Layer 4 of a small transformer language model trained on English Wikipedia (15 layers, counted from 0, width 128).
A neuron's activation on a vector x is SiLU(gate . x) times (in . x), where the dot is the dot product.
The model reads these tokens: "1" "." " F" "C" " N" "ü" "r" "n" "ber" "g" " |" " " "3" " |" " "

The vector x that enters this layer's MLP at each token. A number n stands for (n - 500) times 0.0057.
0 "1": 561,480,610,372,472,497,491,478,499,479,457,496,527,433,515,480,470,433,537,556,514,471,219,465,695,549,420,522,609,170,468,617,561,431,693,496,281,575,520,469,526,570,475,518,403,515,489,628,334,362,554,456,657,744,446,571,440,449,362,478,517,477,403,542,489,558,492,504,566,462,513,614,510,483,442,491,390,518,468,458,465,501,358,416,647,273,495,392,404,554,601,493,606,366,446,480,532,525,608,574,451,426,484,512,553,642,458,443,533,473,442,567,490,379,524,539,590,472,541,479,493,389,252,452,448,563,441,612
1 ".": 491,476,523,503,491,461,417,416,463,444,518,490,324,468,464,548,525,322,614,670,503,508,557,428,559,441,425,555,695,201,519,629,499,464,485,495,441,452,486,531,429,401,567,537,680,501,520,558,412,434,397,540,493,489,446,546,499,487,387,540,481,433,497,464,561,473,379,472,546,672,577,630,522,675,482,484,461,429,322,580,491,449,425,563,655,391,580,460,510,620,592,633,525,472,394,444,538,554,504,594,574,574,290,626,537,609,512,455,532,400,522,541,485,367,411,625,709,495,544,486,471,440,341,350,560,524,653,682
2 " F": 585,569,539,501,518,460,434,391,484,524,589,489,467,585,669,418,554,390,403,545,512,508,384,374,761,501,390,475,585,526,472,389,486,348,467,496,389,487,537,514,388,492,465,412,486,520,274,628,532,471,496,467,496,540,654,497,464,554,475,525,691,553,580,526,505,580,577,431,486,578,573,458,518,423,549,319,506,444,466,488,493,532,534,537,542,617,607,451,498,461,455,597,280,415,436,432,735,456,439,546,491,457,539,812,494,504,462,518,481,466,491,440,437,246,535,497,432,562,502,302,620,433,435,446,529,547,490,538
3 "C": 583,477,246,546,467,478,154,516,494,454,536,510,443,555,484,722,484,330,507,589,492,357,285,417,626,622,304,694,699,415,496,438,519,543,492,491,448,545,564,446,547,455,252,453,712,466,635,410,382,551,546,413,431,434,703,673,586,586,565,462,625,494,506,491,474,416,388,447,478,693,633,597,533,430,583,470,542,570,708,529,490,468,433,506,538,505,422,471,534,446,421,419,233,546,440,454,678,382,341,576,483,498,644,622,593,445,546,456,651,537,479,463,457,442,462,635,581,537,596,378,383,518,448,464,455,536,557,440
4 " N": 573,477,648,613,464,462,315,608,523,537,680,500,521,396,665,587,433,392,622,459,499,454,467,429,618,622,470,566,527,551,510,474,534,447,595,487,526,493,438,513,543,441,543,446,399,472,519,559,469,506,456,396,528,536,453,518,596,535,656,527,603,562,585,450,485,497,485,534,596,573,508,536,504,461,572,259,692,510,524,500,508,588,435,525,521,397,590,601,563,458,419,535,282,340,467,531,664,523,400,540,514,553,567,857,570,523,468,616,509,490,577,499,548,348,552,436,442,554,652,526,498,375,533,397,541,589,391,430
5 "ü": 635,430,607,584,516,470,594,536,467,392,705,499,569,367,525,501,481,28,387,460,551,333,535,569,507,566,234,483,675,634,474,462,455,452,545,501,425,506,433,537,446,546,598,527,428,477,207,500,537,468,411,490,477,393,546,588,401,410,532,498,407,450,662,435,461,469,436,459,464,360,511,677,413,655,558,404,598,529,602,532,468,494,185,507,611,463,343,312,616,456,398,532,185,345,420,504,286,482,646,499,367,465,404,432,528,622,466,486,377,370,560,532,500,459,557,358,512,657,549,464,676,423,509,450,496,491,421,634
6 "r": 586,495,614,550,450,453,528,544,456,471,740,495,520,330,470,578,465,195,311,539,614,389,442,335,522,552,339,470,686,497,599,714,456,531,473,492,515,777,503,435,424,328,526,543,324,491,452,547,585,364,492,575,419,585,439,464,494,505,617,494,596,610,389,533,570,529,345,359,483,643,626,682,515,594,531,369,521,428,485,540,522,413,394,376,545,239,323,529,423,538,629,551,247,356,470,493,422,454,595,572,456,491,392,494,783,557,634,520,399,479,433,542,661,598,582,482,565,551,484,460,370,511,592,665,550,462,399,382
7 "n": 643,413,618,449,384,593,529,629,572,601,760,499,537,368,462,599,510,372,447,492,537,497,227,436,434,752,467,494,665,472,608,611,332,489,430,483,503,714,414,542,360,473,559,593,472,433,388,457,531,566,441,423,485,579,378,575,586,593,473,514,711,508,689,523,517,341,357,655,521,483,585,532,432,320,526,396,702,550,604,413,476,576,250,373,604,363,399,606,478,575,454,632,239,533,502,595,614,403,626,270,535,492,519,559,671,506,586,576,473,437,619,404,505,540,497,327,416,609,597,427,536,339,365,452,485,447,473,320
8 "ber": 608,402,605,489,422,448,663,476,461,593,454,499,468,485,460,577,450,429,569,580,629,356,213,593,406,717,270,618,666,514,404,598,517,411,474,499,298,262,488,485,366,492,615,568,502,528,471,378,459,473,469,278,455,546,588,556,515,608,591,398,451,440,560,642,518,516,317,488,577,608,726,519,421,564,513,502,533,525,355,477,490,353,235,558,548,607,525,563,445,553,646,647,378,518,489,539,405,446,773,319,470,399,437,510,473,617,500,629,432,451,644,470,428,303,525,371,598,373,563,605,365,508,423,627,484,595,592,440
9 "g": 487,515,555,464,281,554,301,550,481,575,690,509,401,328,421,579,504,461,458,371,601,367,235,414,634,563,261,508,484,570,651,565,520,417,527,496,409,583,474,520,456,607,545,345,543,543,527,489,350,599,546,501,499,544,613,597,485,539,572,422,510,466,559,406,511,454,525,456,442,536,706,353,521,541,531,587,639,584,598,571,464,448,418,565,676,357,539,442,413,613,537,685,260,458,507,481,570,462,503,590,505,484,454,487,650,822,518,645,562,530,599,437,537,498,567,324,441,650,456,365,431,478,437,641,452,387,603,352
10 " |": 220,520,532,498,501,499,443,531,503,375,597,539,518,435,478,457,564,347,489,548,501,545,554,448,603,556,315,568,485,249,455,601,519,439,544,494,289,482,457,491,474,564,707,499,455,476,513,526,430,550,531,438,619,545,503,570,533,634,448,503,536,508,488,471,566,466,453,521,432,460,595,438,508,485,461,479,445,426,493,592,557,516,465,480,599,577,561,544,519,566,551,502,431,472,456,548,483,487,488,529,522,496,503,480,421,636,517,466,497,481,501,500,425,332,382,594,704,574,526,406,538,535,378,437,434,468,502,488
11 " ": 532,554,502,528,442,553,453,585,528,370,539,466,587,500,365,482,561,332,502,492,490,563,415,437,718,489,318,485,554,446,526,533,455,412,500,495,332,553,528,526,417,576,270,505,535,500,424,751,428,488,529,547,641,531,453,569,432,621,511,487,571,537,464,495,445,481,350,508,484,458,597,439,523,561,443,403,530,523,500,481,536,471,487,474,576,562,408,560,569,521,500,519,635,491,433,545,513,405,499,553,534,488,471,617,480,562,434,420,479,481,772,461,507,457,416,508,356,566,685,444,250,401,406,433,392,430,470,493
12 "3": 617,458,508,507,468,552,495,552,469,314,495,503,712,524,455,563,518,399,434,451,528,392,301,498,602,455,362,589,667,190,513,567,439,452,724,514,492,542,442,453,424,531,502,505,427,531,470,557,531,478,587,429,601,482,575,594,359,537,520,443,673,587,449,455,482,497,466,543,536,569,532,564,526,542,533,373,482,719,362,476,465,625,433,430,626,447,438,465,555,590,555,530,477,382,464,461,478,480,535,533,280,399,519,511,484,610,482,614,462,417,566,459,502,499,485,381,646,475,497,522,464,555,360,412,460,395,414,562
13 " |": 227,520,456,459,479,530,486,549,495,318,580,538,609,401,412,483,518,441,403,496,500,530,498,466,586,480,378,548,569,219,462,565,542,406,535,502,470,498,477,491,487,537,737,538,536,465,450,536,467,546,534,493,622,495,479,543,508,629,489,500,533,578,507,511,557,482,489,491,469,650,589,435,548,460,488,412,473,462,458,562,560,483,453,502,501,549,551,471,474,590,507,514,460,427,470,516,437,547,449,502,535,461,455,456,540,644,522,565,524,469,457,484,443,427,367,425,682,565,526,399,529,524,326,444,453,440,454,499
14 " ": 578,587,437,449,445,528,547,587,515,388,447,465,636,479,325,493,529,316,446,499,487,523,434,424,714,468,417,472,619,449,550,490,526,426,505,499,461,497,502,554,412,455,280,496,553,492,367,724,447,467,466,608,614,546,428,593,427,599,598,503,576,596,488,569,433,471,361,483,461,578,634,425,550,545,456,318,568,507,536,529,529,418,430,491,501,434,448,507,501,555,477,497,661,468,431,515,355,479,488,594,500,453,440,598,621,602,447,447,499,493,732,481,528,510,425,379,335,553,681,420,217,354,348,464,425,420,443,503

Each question shows the input weights of one neuron of the MLP. A number n stands for (n - 500) times 0.00089.

n188 gate: 490,438,640,378,458,600,637,500,492,418,535,560,422,499,535,350,522,667,491,414,636,551,457,465,449,465,849,497,397,569,421,570,439,530,333,457,430,434,500,487,576,545,511,589,454,549,551,601,476,465,403,489,632,596,480,416,381,459,526,562,428,395,468,560,416,488,676,576,617,556,619,443,523,472,424,431,423,564,578,569,502,481,465,546,581,649,571,638,514,499,635,440,461,423,587,555,637,567,591,538,556,635,353,463,446,464,571,554,551,526,544,525,409,482,596,521,426,496,335,567,422,628,783,464,585,433,383,568
n188 in: 552,271,529,473,323,542,667,538,544,317,437,474,514,446,610,443,612,619,462,580,485,634,423,409,536,575,574,595,451,605,400,589,477,440,411,492,500,405,378,484,494,464,637,567,600,518,484,542,371,470,470,590,527,610,475,479,353,481,568,596,369,561,435,471,412,409,569,418,642,597,752,511,561,521,479,394,597,550,482,465,515,433,407,484,611,665,609,702,411,556,547,465,583,504,511,460,576,531,642,610,611,619,318,422,475,477,704,610,458,501,455,545,395,448,607,480,395,589,442,467,491,566,587,439,546,424,335,433
On which token does it fire most? 3 "C"

n45 gate: 514,561,419,569,427,515,559,472,518,492,468,536,471,638,412,438,500,315,500,497,514,591,371,573,538,377,611,587,600,383,483,463,501,544,514,572,633,462,488,465,636,405,520,707,394,581,546,565,495,528,503,483,519,568,565,578,460,607,552,535,385,423,471,501,632,532,612,522,561,526,411,437,508,408,520,479,486,351,647,570,539,445,401,471,651,536,474,662,563,338,695,623,529,462,455,534,532,358,385,542,469,366,531,467,412,440,542,525,528,603,458,487,525,616,454,312,405,294,604,569,563,661,451,506,525,630,457,431
n45 in: 462,594,551,418,533,661,457,614,401,477,503,428,322,464,582,404,561,672,349,620,455,448,539,499,585,504,501,470,431,481,576,353,462,409,535,492,621,431,587,505,505,507,481,456,562,391,442,464,385,462,655,539,565,554,476,512,455,485,500,411,533,549,557,534,567,436,535,546,592,591,580,430,578,445,562,440,399,513,323,551,511,526,384,629,515,609,666,305,374,358,456,533,572,415,552,444,456,474,543,450,587,540,637,561,631,513,338,577,578,473,445,536,602,617,476,370,581,550,385,503,471,354,433,513,538,385,512,595
On which token does it fire most, and how strongly? 5 "ü", at about 0.1

n77 gate: 433,428,685,533,640,517,476,486,633,558,439,462,527,619,535,519,304,566,557,451,460,572,594,356,450,528,450,503,509,512,439,472,529,584,500,601,347,481,446,488,597,443,436,466,488,267,431,575,441,330,473,619,561,578,396,524,396,645,502,506,581,436,451,228,484,472,558,324,532,463,538,492,643,340,581,665,412,681,546,377,474,634,419,490,329,499,508,525,450,251,560,492,408,511,726,747,485,685,414,536,604,680,549,413,464,496,434,610,568,645,565,501,537,601,555,499,469,515,613,534,523,591,529,455,478,397,367,573
n77 in: 536,499,524,749,367,483,424,485,470,434,459,557,451,485,380,572,451,456,410,468,477,490,364,397,502,553,529,606,264,459,567,580,510,526,634,498,456,500,583,457,486,479,545,637,685,605,480,454,590,472,600,406,648,570,412,454,513,630,507,543,707,554,621,550,412,582,658,523,413,495,478,491,427,531,541,490,626,508,447,373,381,471,452,448,589,520,481,503,601,673,489,541,517,516,568,510,525,425,419,547,592,535,378,452,542,705,553,301,501,487,648,609,365,423,478,615,504,367,459,351,341,495,532,620,689,514,604,510
On which two tokens does it fire most, strongest first? 5 "ü", 4 " N"

n136 gate: 561,552,408,545,662,511,445,554,582,538,479,607,493,635,533,490,527,615,488,604,633,490,729,379,414,545,564,419,426,510,371,270,582,406,491,490,700,492,564,524,419,423,391,462,575,403,414,330,670,537,575,628,449,367,578,455,472,188,571,549,544,394,480,610,498,645,574,469,543,551,384,435,565,316,561,484,376,590,367,512,388,688,330,500,557,496,699,559,517,516,646,567,622,539,551,501,515,548,541,270,404,457,390,520,400,617,418,548,634,361,448,462,381,405,595,722,458,508,481,368,494,621,386,519,650,345,616,415
n136 in: 605,435,634,369,442,508,515,498,468,599,490,489,376,614,522,479,630,453,399,629,394,556,638,415,553,554,517,362,493,552,300,505,582,493,609,603,499,362,485,502,408,457,556,385,556,357,511,445,596,496,494,457,546,518,446,444,388,546,539,550,582,690,569,540,363,528,337,509,591,685,514,636,540,501,546,332,625,518,476,548,356,555,611,391,516,495,423,305,570,587,375,450,564,440,486,418,873,606,463,477,503,605,429,478,484,373,526,531,398,562,405,650,565,512,704,594,443,632,599,427,595,298,547,435,785,528,544,414
On which token does it fire most, and how strongly? 2 " F", at about 0.33

n24 gate: 573,581,572,449,455,517,456,502,523,526,352,397,538,588,536,302,408,591,507,533,414,535,667,545,706,680,525,494,488,563,516,459,533,484,537,513,463,562,547,576,589,545,465,428,440,598,437,525,447,510,501,536,507,366,381,470,381,642,470,531,558,569,442,557,611,517,595,510,550,495,547,423,402,509,383,522,504,550,341,520,330,547,635,313,545,411,606,508,330,474,527,563,465,528,536,544,430,358,608,331,521,499,634,545,666,550,496,673,547,471,460,561,530,563,571,525,415,525,491,588,530,459,323,559,404,464,508,469
n24 in: 512,512,442,563,363,463,492,519,517,483,450,523,437,587,433,479,513,392,538,476,408,681,668,473,523,549,502,455,569,508,540,354,559,526,564,498,516,523,513,432,501,530,472,463,723,718,616,582,422,475,533,408,596,311,516,368,454,595,371,498,564,479,447,696,567,506,608,465,509,457,509,439,547,400,545,400,418,533,563,654,388,637,488,411,525,494,494,541,556,465,506,411,462,493,449,463,724,461,416,492,661,511,490,531,508,508,380,420,432,507,322,541,448,660,442,421,316,463,638,489,545,450,503,603,661,558,496,504
On which token does it fire most, and how strongly? 5 "ü", at about 0.19

n148 gate: 412,658,488,442,609,418,488,469,595,712,623,546,442,520,423,561,479,425,485,517,600,481,495,499,407,454,627,384,519,455,421,485,462,405,520,379,498,543,571,499,574,409,447,615,524,547,399,481,752,374,518,444,534,548,589,309,539,500,442,513,369,561,496,508,448,534,464,502,404,474,488,453,441,391,586,525,290,572,525,440,565,425,498,498,409,457,606,547,556,555,405,440,468,244,503,413,474,366,343,384,475,447,436,595,413,643,408,406,609,504,458,464,511,356,380,434,518,437,501,475,626,458,739,559,532,543,551,511
n148 in: 419,507,459,418,455,540,491,439,569,608,684,514,520,423,575,552,525,428,540,490,479,545,547,443,544,608,467,456,483,516,468,538,592,393,616,610,574,399,469,449,568,345,462,615,523,400,301,526,599,459,486,399,441,578,588,392,482,553,447,515,414,577,459,504,596,383,470,447,464,552,608,519,443,474,571,633,496,604,492,476,560,395,543,343,422,474,500,623,493,508,422,425,522,295,417,331,448,443,474,499,465,472,423,582,402,593,440,396,416,494,358,450,416,263,459,492,511,541,513,397,612,391,480,604,437,503,478,455
On which token does it fire most? 2 " F"

n119 gate: 393,442,438,377,540,477,570,453,339,440,615,504,497,514,437,459,459,558,408,340,529,604,610,490,384,539,555,581,453,403,517,549,415,421,512,498,511,310,604,622,558,530,323,522,378,492,468,588,605,612,505,502,759,523,480,454,484,558,724,482,517,572,494,473,438,301,478,425,639,412,472,519,610,587,582,499,636,446,532,388,444,399,542,461,589,533,434,484,473,729,411,448,522,605,493,460,514,402,469,497,550,663,297,466,462,551,546,593,472,533,447,428,538,523,511,442,630,607,604,480,478,445,506,594,556,549,487,565
n119 in: 481,297,595,457,513,525,529,493,669,452,459,498,423,488,412,524,597,571,427,559,448,500,507,446,553,505,431,515,392,448,381,542,564,500,439,573,283,614,525,523,532,564,524,502,719,484,458,368,609,437,447,499,434,417,485,606,461,585,448,484,535,606,599,733,506,543,461,524,453,572,539,527,491,441,639,463,499,479,521,528,538,594,523,568,620,524,604,561,424,481,454,605,521,468,404,515,459,559,494,489,484,413,374,474,467,321,537,534,551,647,525,454,463,463,547,773,428,459,408,267,517,512,445,466,367,387,518,447
On which two tokens does it fire most, strongest first? 13 " |", 10 " |"

n168 gate: 538,533,504,496,632,569,435,698,650,588,573,471,557,460,632,446,446,602,471,386,628,448,588,471,460,422,505,535,324,654,528,586,700,514,569,497,542,473,489,614,556,479,494,397,368,477,483,440,420,467,636,548,547,454,577,449,380,530,588,571,387,556,539,545,396,457,583,540,537,461,407,502,680,484,475,559,609,552,516,419,485,493,414,317,402,415,575,502,389,487,328,204,595,426,511,701,309,413,633,471,512,640,495,553,421,615,446,594,442,502,629,648,574,471,521,471,500,578,552,606,512,603,522,699,458,548,534,554
n168 in: 383,537,432,420,555,493,562,606,662,614,438,492,457,412,584,343,454,510,547,472,517,547,362,423,444,347,611,332,423,342,696,507,528,447,626,401,557,456,690,392,638,626,484,532,363,379,528,491,311,405,581,378,534,555,617,474,519,445,599,384,407,516,567,490,437,618,495,552,530,383,468,443,526,530,466,541,491,460,486,487,545,447,545,401,452,543,547,749,485,644,482,460,603,415,530,627,434,521,501,577,381,716,438,460,516,483,458,681,323,499,474,593,569,640,473,451,659,536,657,492,498,431,490,453,370,670,452,617
Its three highest activations, in order, are on tokens 3 "C", 2 " F", 7 "n"

n62 gate: 454,455,703,554,433,539,459,632,371,523,625,531,634,567,617,477,572,412,440,541,500,525,516,613,394,569,494,434,324,623,420,428,506,642,564,454,352,614,569,532,575,498,515,627,633,712,465,436,519,538,561,561,506,560,584,414,460,357,465,586,408,452,557,555,520,426,437,504,330,637,372,485,497,514,324,503,538,401,733,364,394,321,519,668,644,504,542,488,302,375,441,539,529,440,565,462,623,400,607,477,552,479,436,472,498,527,424,459,347,414,695,518,589,615,521,464,439,509,379,526,490,471,419,475,329,423,509,467
n62 in: 446,711,491,402,491,576,523,513,416,600,518,557,689,486,583,442,503,563,582,511,479,656,469,527,504,522,579,429,470,485,338,469,580,506,431,441,460,608,496,538,578,370,549,529,456,485,563,437,298,486,256,538,513,531,528,591,442,411,526,516,283,373,467,581,494,443,591,383,434,541,347,466,583,552,495,519,379,391,490,350,508,424,368,581,556,441,498,400,392,332,493,529,599,378,530,482,465,448,544,511,632,491,487,556,525,564,470,683,431,402,533,403,805,548,495,419,437,439,448,505,460,539,435,472,408,304,550,500
On which token does it fire most, and how strongly? 3 "C", at about 0.21

n213 gate: 351,385,481,589,407,496,510,432,668,274,400,623,426,621,299,499,582,523,530,572,375,633,509,409,633,411,614,472,354,497,558,553,625,411,429,540,474,502,626,594,558,360,533,654,421,582,454,458,524,449,475,430,389,392,447,449,635,605,526,473,389,445,684,589,478,493,407,392,566,499,482,439,628,323,543,408,349,368,599,457,592,438,461,493,598,578,501,517,593,557,568,522,460,470,454,532,623,688,553,586,376,371,583,440,499,494,465,497,514,442,437,663,448,566,532,350,430,475,616,594,582,366,349,488,517,567,496,523
n213 in: 390,370,525,501,428,486,625,510,635,402,617,430,529,345,403,553,505,625,614,604,461,522,750,302,529,572,557,457,277,555,529,495,648,540,497,585,462,485,610,684,442,466,645,562,662,533,619,539,513,494,437,584,449,564,390,494,586,622,553,508,389,638,516,330,446,431,411,549,498,619,424,548,668,513,750,530,433,590,660,513,547,499,495,375,508,484,570,522,629,527,441,424,459,558,451,495,536,703,512,631,489,540,536,462,485,431,587,511,379,413,533,550,554,535,607,614,384,577,609,525,673,538,474,472,544,591,609,534
On which two tokens does it fire most, strongest first? 12 "3", 9 "g"

n164 gate: 468,529,646,349,662,417,541,506,502,539,750,517,536,615,497,426,382,392,462,429,484,467,574,478,502,290,605,390,390,379,320,426,750,545,473,492,384,576,549,508,698,483,580,460,485,453,614,627,391,486,506,502,490,446,404,489,560,555,446,378,508,676,353,392,670,315,673,520,622,524,434,396,487,555,685,220,357,589,528,461,543,498,640,527,522,515,595,571,431,566,608,356,551,423,478,549,428,717,515,316,424,474,554,361,381,482,541,541,294,512,643,547,500,530,444,438,473,646,527,573,640,633,436,474,515,534,558,615
n164 in: 449,544,483,665,453,556,399,466,573,529,341,493,282,424,591,394,545,456,546,419,391,502,391,540,597,614,412,655,437,482,434,385,419,584,516,431,419,592,479,354,455,504,431,389,382,464,397,338,386,366,511,581,535,382,649,436,504,543,432,567,354,464,567,628,596,556,241,521,504,374,517,577,372,692,409,628,487,496,467,496,537,607,570,558,457,459,313,489,691,532,504,352,544,414,418,566,521,401,490,425,508,523,395,511,543,626,561,438,528,438,378,328,368,428,644,622,536,562,491,396,537,297,408,650,633,320,581,605
On which token does it fire most? 10 " |"

n185 gate: 442,398,445,433,518,485,475,379,594,429,560,360,436,515,586,602,588,472,497,481,399,552,476,419,488,378,425,498,494,512,387,367,569,556,483,473,508,455,546,538,519,453,378,544,502,476,455,339,509,315,504,586,548,569,533,307,421,364,388,495,531,486,556,563,662,318,650,592,329,410,589,680,476,380,581,478,542,455,610,556,518,559,490,392,493,526,405,446,687,381,513,589,605,386,504,446,512,495,431,426,566,543,372,448,523,436,387,501,519,489,419,526,476,639,555,576,347,571,611,619,538,465,676,459,581,596,466,479
n185 in: 584,488,552,435,576,482,522,567,455,599,373,535,415,273,601,287,606,530,599,444,385,409,569,302,615,503,569,661,497,533,427,601,518,465,368,549,411,535,522,418,481,674,696,670,446,372,583,456,399,556,532,538,408,462,603,660,484,584,536,542,509,573,487,467,598,583,443,609,443,446,497,625,413,497,328,650,536,434,453,516,513,364,517,583,475,431,483,451,530,503,420,510,476,476,557,352,437,448,467,556,613,389,586,394,577,525,556,460,454,512,582,510,495,433,504,560,529,498,376,389,388,511,496,473,447,425,474,399
On which token does it fire most? 12 "3"

n253 gate: 556,663,475,258,503,644,536,440,598,522,428,509,525,511,618,514,485,553,504,560,594,574,608,398,472,496,389,538,548,450,555,594,661,547,413,424,692,411,447,441,440,360,516,485,534,538,583,535,600,514,483,614,552,362,530,458,540,567,487,273,526,545,518,638,635,483,586,579,543,591,514,468,425,584,464,383,395,477,408,468,466,429,449,315,614,457,608,454,434,426,516,485,503,432,491,351,521,433,565,473,417,457,665,433,785,580,338,395,409,468,598,347,648,474,538,498,438,542,403,383,572,557,447,745,398,479,619,531
n253 in: 466,518,420,538,496,567,440,519,453,638,441,520,496,535,513,579,411,679,566,608,542,577,475,454,538,575,510,614,481,427,463,606,498,369,522,465,589,494,543,568,559,445,590,594,468,553,405,409,443,519,503,584,421,530,542,603,535,586,501,637,764,386,552,342,435,509,527,513,624,521,584,503,437,456,425,507,572,531,456,441,419,496,378,399,300,595,206,480,513,710,527,485,594,623,557,498,315,500,424,248,501,309,486,608,467,606,552,383,716,526,444,418,485,489,608,576,416,402,523,548,462,297,504,519,509,470,600,412
On which two tokens does it fire most, strongest first? 5 "ü", 8 "ber"

n197 gate: 523,478,413,447,471,418,566,460,492,604,516,521,576,583,356,597,476,532,477,466,540,406,308,673,539,492,555,501,491,413,452,482,363,509,513,493,474,812,628,472,395,398,557,626,536,496,417,620,581,518,394,581,448,468,559,643,699,531,390,549,306,640,468,471,425,434,646,357,496,382,437,392,545,400,391,470,414,503,476,465,567,542,454,504,694,561,461,601,515,445,553,497,573,504,455,478,454,582,402,574,538,404,363,542,481,693,508,380,546,445,363,471,583,443,373,358,557,311,510,589,467,518,532,488,400,563,571,479
n197 in: 414,398,490,546,689,547,478,559,587,462,358,525,411,568,510,392,566,364,360,550,219,353,583,283,457,421,431,505,576,493,464,552,660,501,588,511,592,552,467,549,700,478,496,338,403,432,383,606,467,435,559,519,561,465,382,419,310,572,432,465,520,478,549,480,683,662,433,415,309,433,208,516,508,570,490,465,474,360,456,676,608,431,449,622,313,418,479,386,539,640,425,507,543,639,592,481,507,442,510,459,460,577,492,380,640,528,460,623,497,436,465,554,536,551,402,531,634,584,496,411,519,330,567,407,485,423,456,527
On which token does it fire most, and how strongly? 13 " |", at about 0.13

n153 gate: 518,564,494,385,625,541,545,465,748,518,654,509,380,411,536,613,691,560,353,632,453,474,526,574,502,494,632,367,628,412,506,349,558,580,555,457,654,566,379,541,378,527,610,582,517,502,638,543,604,509,332,477,460,638,430,510,403,528,473,474,452,527,598,468,525,519,364,540,605,521,598,725,465,627,740,494,452,605,585,446,472,375,350,488,486,543,461,669,547,479,621,475,610,569,430,258,497,601,279,294,635,405,447,364,567,493,655,534,511,611,604,495,496,577,510,445,489,578,342,545,429,523,512,571,597,582,558,571
n153 in: 477,572,577,474,496,379,598,490,585,341,504,579,412,599,566,619,688,431,482,637,371,560,381,543,439,522,490,422,671,504,611,451,465,475,558,462,569,559,429,621,379,511,472,554,434,531,543,575,413,605,388,368,270,375,350,525,424,578,437,529,465,551,517,508,509,592,520,716,646,669,569,528,517,500,674,410,421,622,536,483,480,405,367,611,539,624,579,659,597,453,460,442,432,614,297,451,632,627,455,474,593,375,410,578,457,508,614,479,502,550,562,586,368,313,485,456,452,571,249,434,412,572,441,541,295,434,588,544
Its three highest activations, in order, are on tokens 7 "n", 1 ".", 8 "ber"

n100 gate: 679,566,622,555,481,458,501,519,582,498,551,389,372,561,493,541,357,490,403,595,387,509,576,488,598,505,497,597,405,497,446,539,540,691,588,467,701,535,477,530,568,579,399,473,490,429,524,408,508,443,599,561,366,528,519,420,400,368,559,454,622,442,618,426,496,527,423,676,505,443,369,724,328,355,457,486,510,411,601,320,484,451,620,428,492,480,406,438,547,592,557,543,429,525,408,320,513,515,469,458,398,499,354,439,511,434,378,352,491,457,553,520,298,635,803,510,465,462,527,561,468,389,425,528,605,561,537,497
n100 in: 586,533,478,350,604,579,551,591,384,518,621,490,447,522,601,504,429,537,499,460,473,558,525,424,517,574,454,602,418,506,512,655,422,568,477,578,489,685,366,594,407,504,381,392,552,409,496,476,491,656,372,623,533,492,456,581,421,568,592,402,529,480,520,400,468,419,384,471,631,470,411,609,300,535,516,513,433,444,388,457,576,504,399,468,448,535,489,397,346,649,461,531,416,496,457,494,408,490,602,504,477,498,354,553,462,370,414,566,694,401,600,311,464,483,522,431,542,350,467,515,480,593,522,346,574,520,555,507
On which token does it fire most? 7 "n"

n174 gate: 480,467,643,531,513,457,538,433,460,381,593,506,582,600,518,519,395,554,547,608,526,568,631,594,407,481,541,527,464,525,504,395,324,468,494,509,394,430,510,508,573,338,566,445,549,526,574,605,487,550,492,502,414,412,513,373,633,284,501,447,465,478,474,443,595,333,310,424,443,525,615,577,349,564,627,528,387,455,701,494,449,565,639,553,524,580,562,534,601,476,499,488,366,534,474,620,561,745,520,484,488,343,543,440,529,499,379,338,522,467,604,540,513,439,528,355,540,596,577,532,644,591,443,557,610,581,406,414
n174 in: 545,501,555,385,624,631,550,437,458,436,405,513,612,487,402,495,361,624,443,421,651,558,593,423,392,627,563,531,519,429,375,452,567,391,508,474,541,455,549,523,479,300,456,490,669,495,476,625,444,531,385,382,400,392,445,415,416,421,611,501,510,579,535,656,470,464,505,422,532,429,623,586,448,512,555,577,572,503,599,375,523,470,452,526,631,562,556,487,596,502,443,620,521,778,557,674,552,442,651,418,564,560,554,527,525,443,582,523,529,438,450,430,579,474,460,482,455,546,561,535,581,653,480,446,528,552,379,297
On which token does it fire most, and how strongly? 0 "1", at about 0.17

n133 gate: 557,364,565,529,481,539,580,360,551,523,710,555,448,578,358,570,498,581,347,610,472,481,585,481,510,343,476,479,466,654,431,420,475,576,569,453,580,479,527,574,462,471,528,463,555,520,497,296,637,586,680,467,441,457,555,397,459,431,331,449,383,606,423,456,402,431,334,658,437,559,358,474,433,361,518,442,568,537,716,678,528,407,542,538,578,486,668,459,536,562,414,527,407,541,445,492,630,474,531,574,547,296,442,341,411,333,540,503,521,586,733,594,439,522,505,338,525,508,555,416,503,591,597,464,436,659,418,589
n133 in: 395,445,378,467,479,530,366,534,702,488,510,600,459,522,441,531,430,407,711,491,344,549,547,513,694,394,477,374,433,482,448,424,562,526,464,457,661,551,657,473,472,548,426,358,346,620,541,482,473,620,452,365,499,583,423,502,561,425,501,472,575,507,470,578,492,396,519,640,629,651,542,422,490,425,513,425,302,615,592,604,448,483,588,383,549,469,454,570,618,601,436,465,571,528,477,472,599,650,494,463,446,465,513,477,477,568,513,561,527,395,511,719,683,459,620,506,663,574,530,660,706,635,497,429,404,561,452,512
On which two tokens does it fire most, strongest first? 8 "ber", 6 "r"

n47 gate: 367,476,540,506,484,317,521,352,667,475,532,537,469,428,530,420,401,586,645,513,420,592,451,482,575,260,476,391,498,455,509,450,567,423,414,522,268,615,578,571,492,647,452,544,502,550,737,308,378,493,573,479,482,360,546,420,601,477,459,522,619,473,428,387,358,516,563,621,526,499,470,645,406,540,474,505,358,515,344,547,424,597,533,540,647,540,634,225,500,490,592,529,633,616,534,440,499,526,558,355,519,522,405,564,577,440,519,547,476,451,445,539,467,495,482,672,573,445,340,445,582,346,629,460,638,449,610,635
n47 in: 466,391,461,655,466,467,535,382,619,502,547,563,482,508,609,485,515,464,617,500,472,490,589,417,616,429,407,570,562,589,595,488,601,426,442,532,296,391,371,495,406,507,565,566,483,521,615,474,356,516,436,500,316,433,594,497,557,513,480,505,561,522,373,528,463,487,567,466,540,553,674,622,473,611,463,493,469,495,374,539,425,524,570,373,626,437,586,420,412,430,547,704,544,615,485,428,493,619,721,426,517,396,478,459,565,448,447,622,571,496,456,451,412,499,503,689,451,468,462,422,536,462,500,443,631,404,459,495
On which token does it fire most, and how strongly? 1 ".", at about 0.93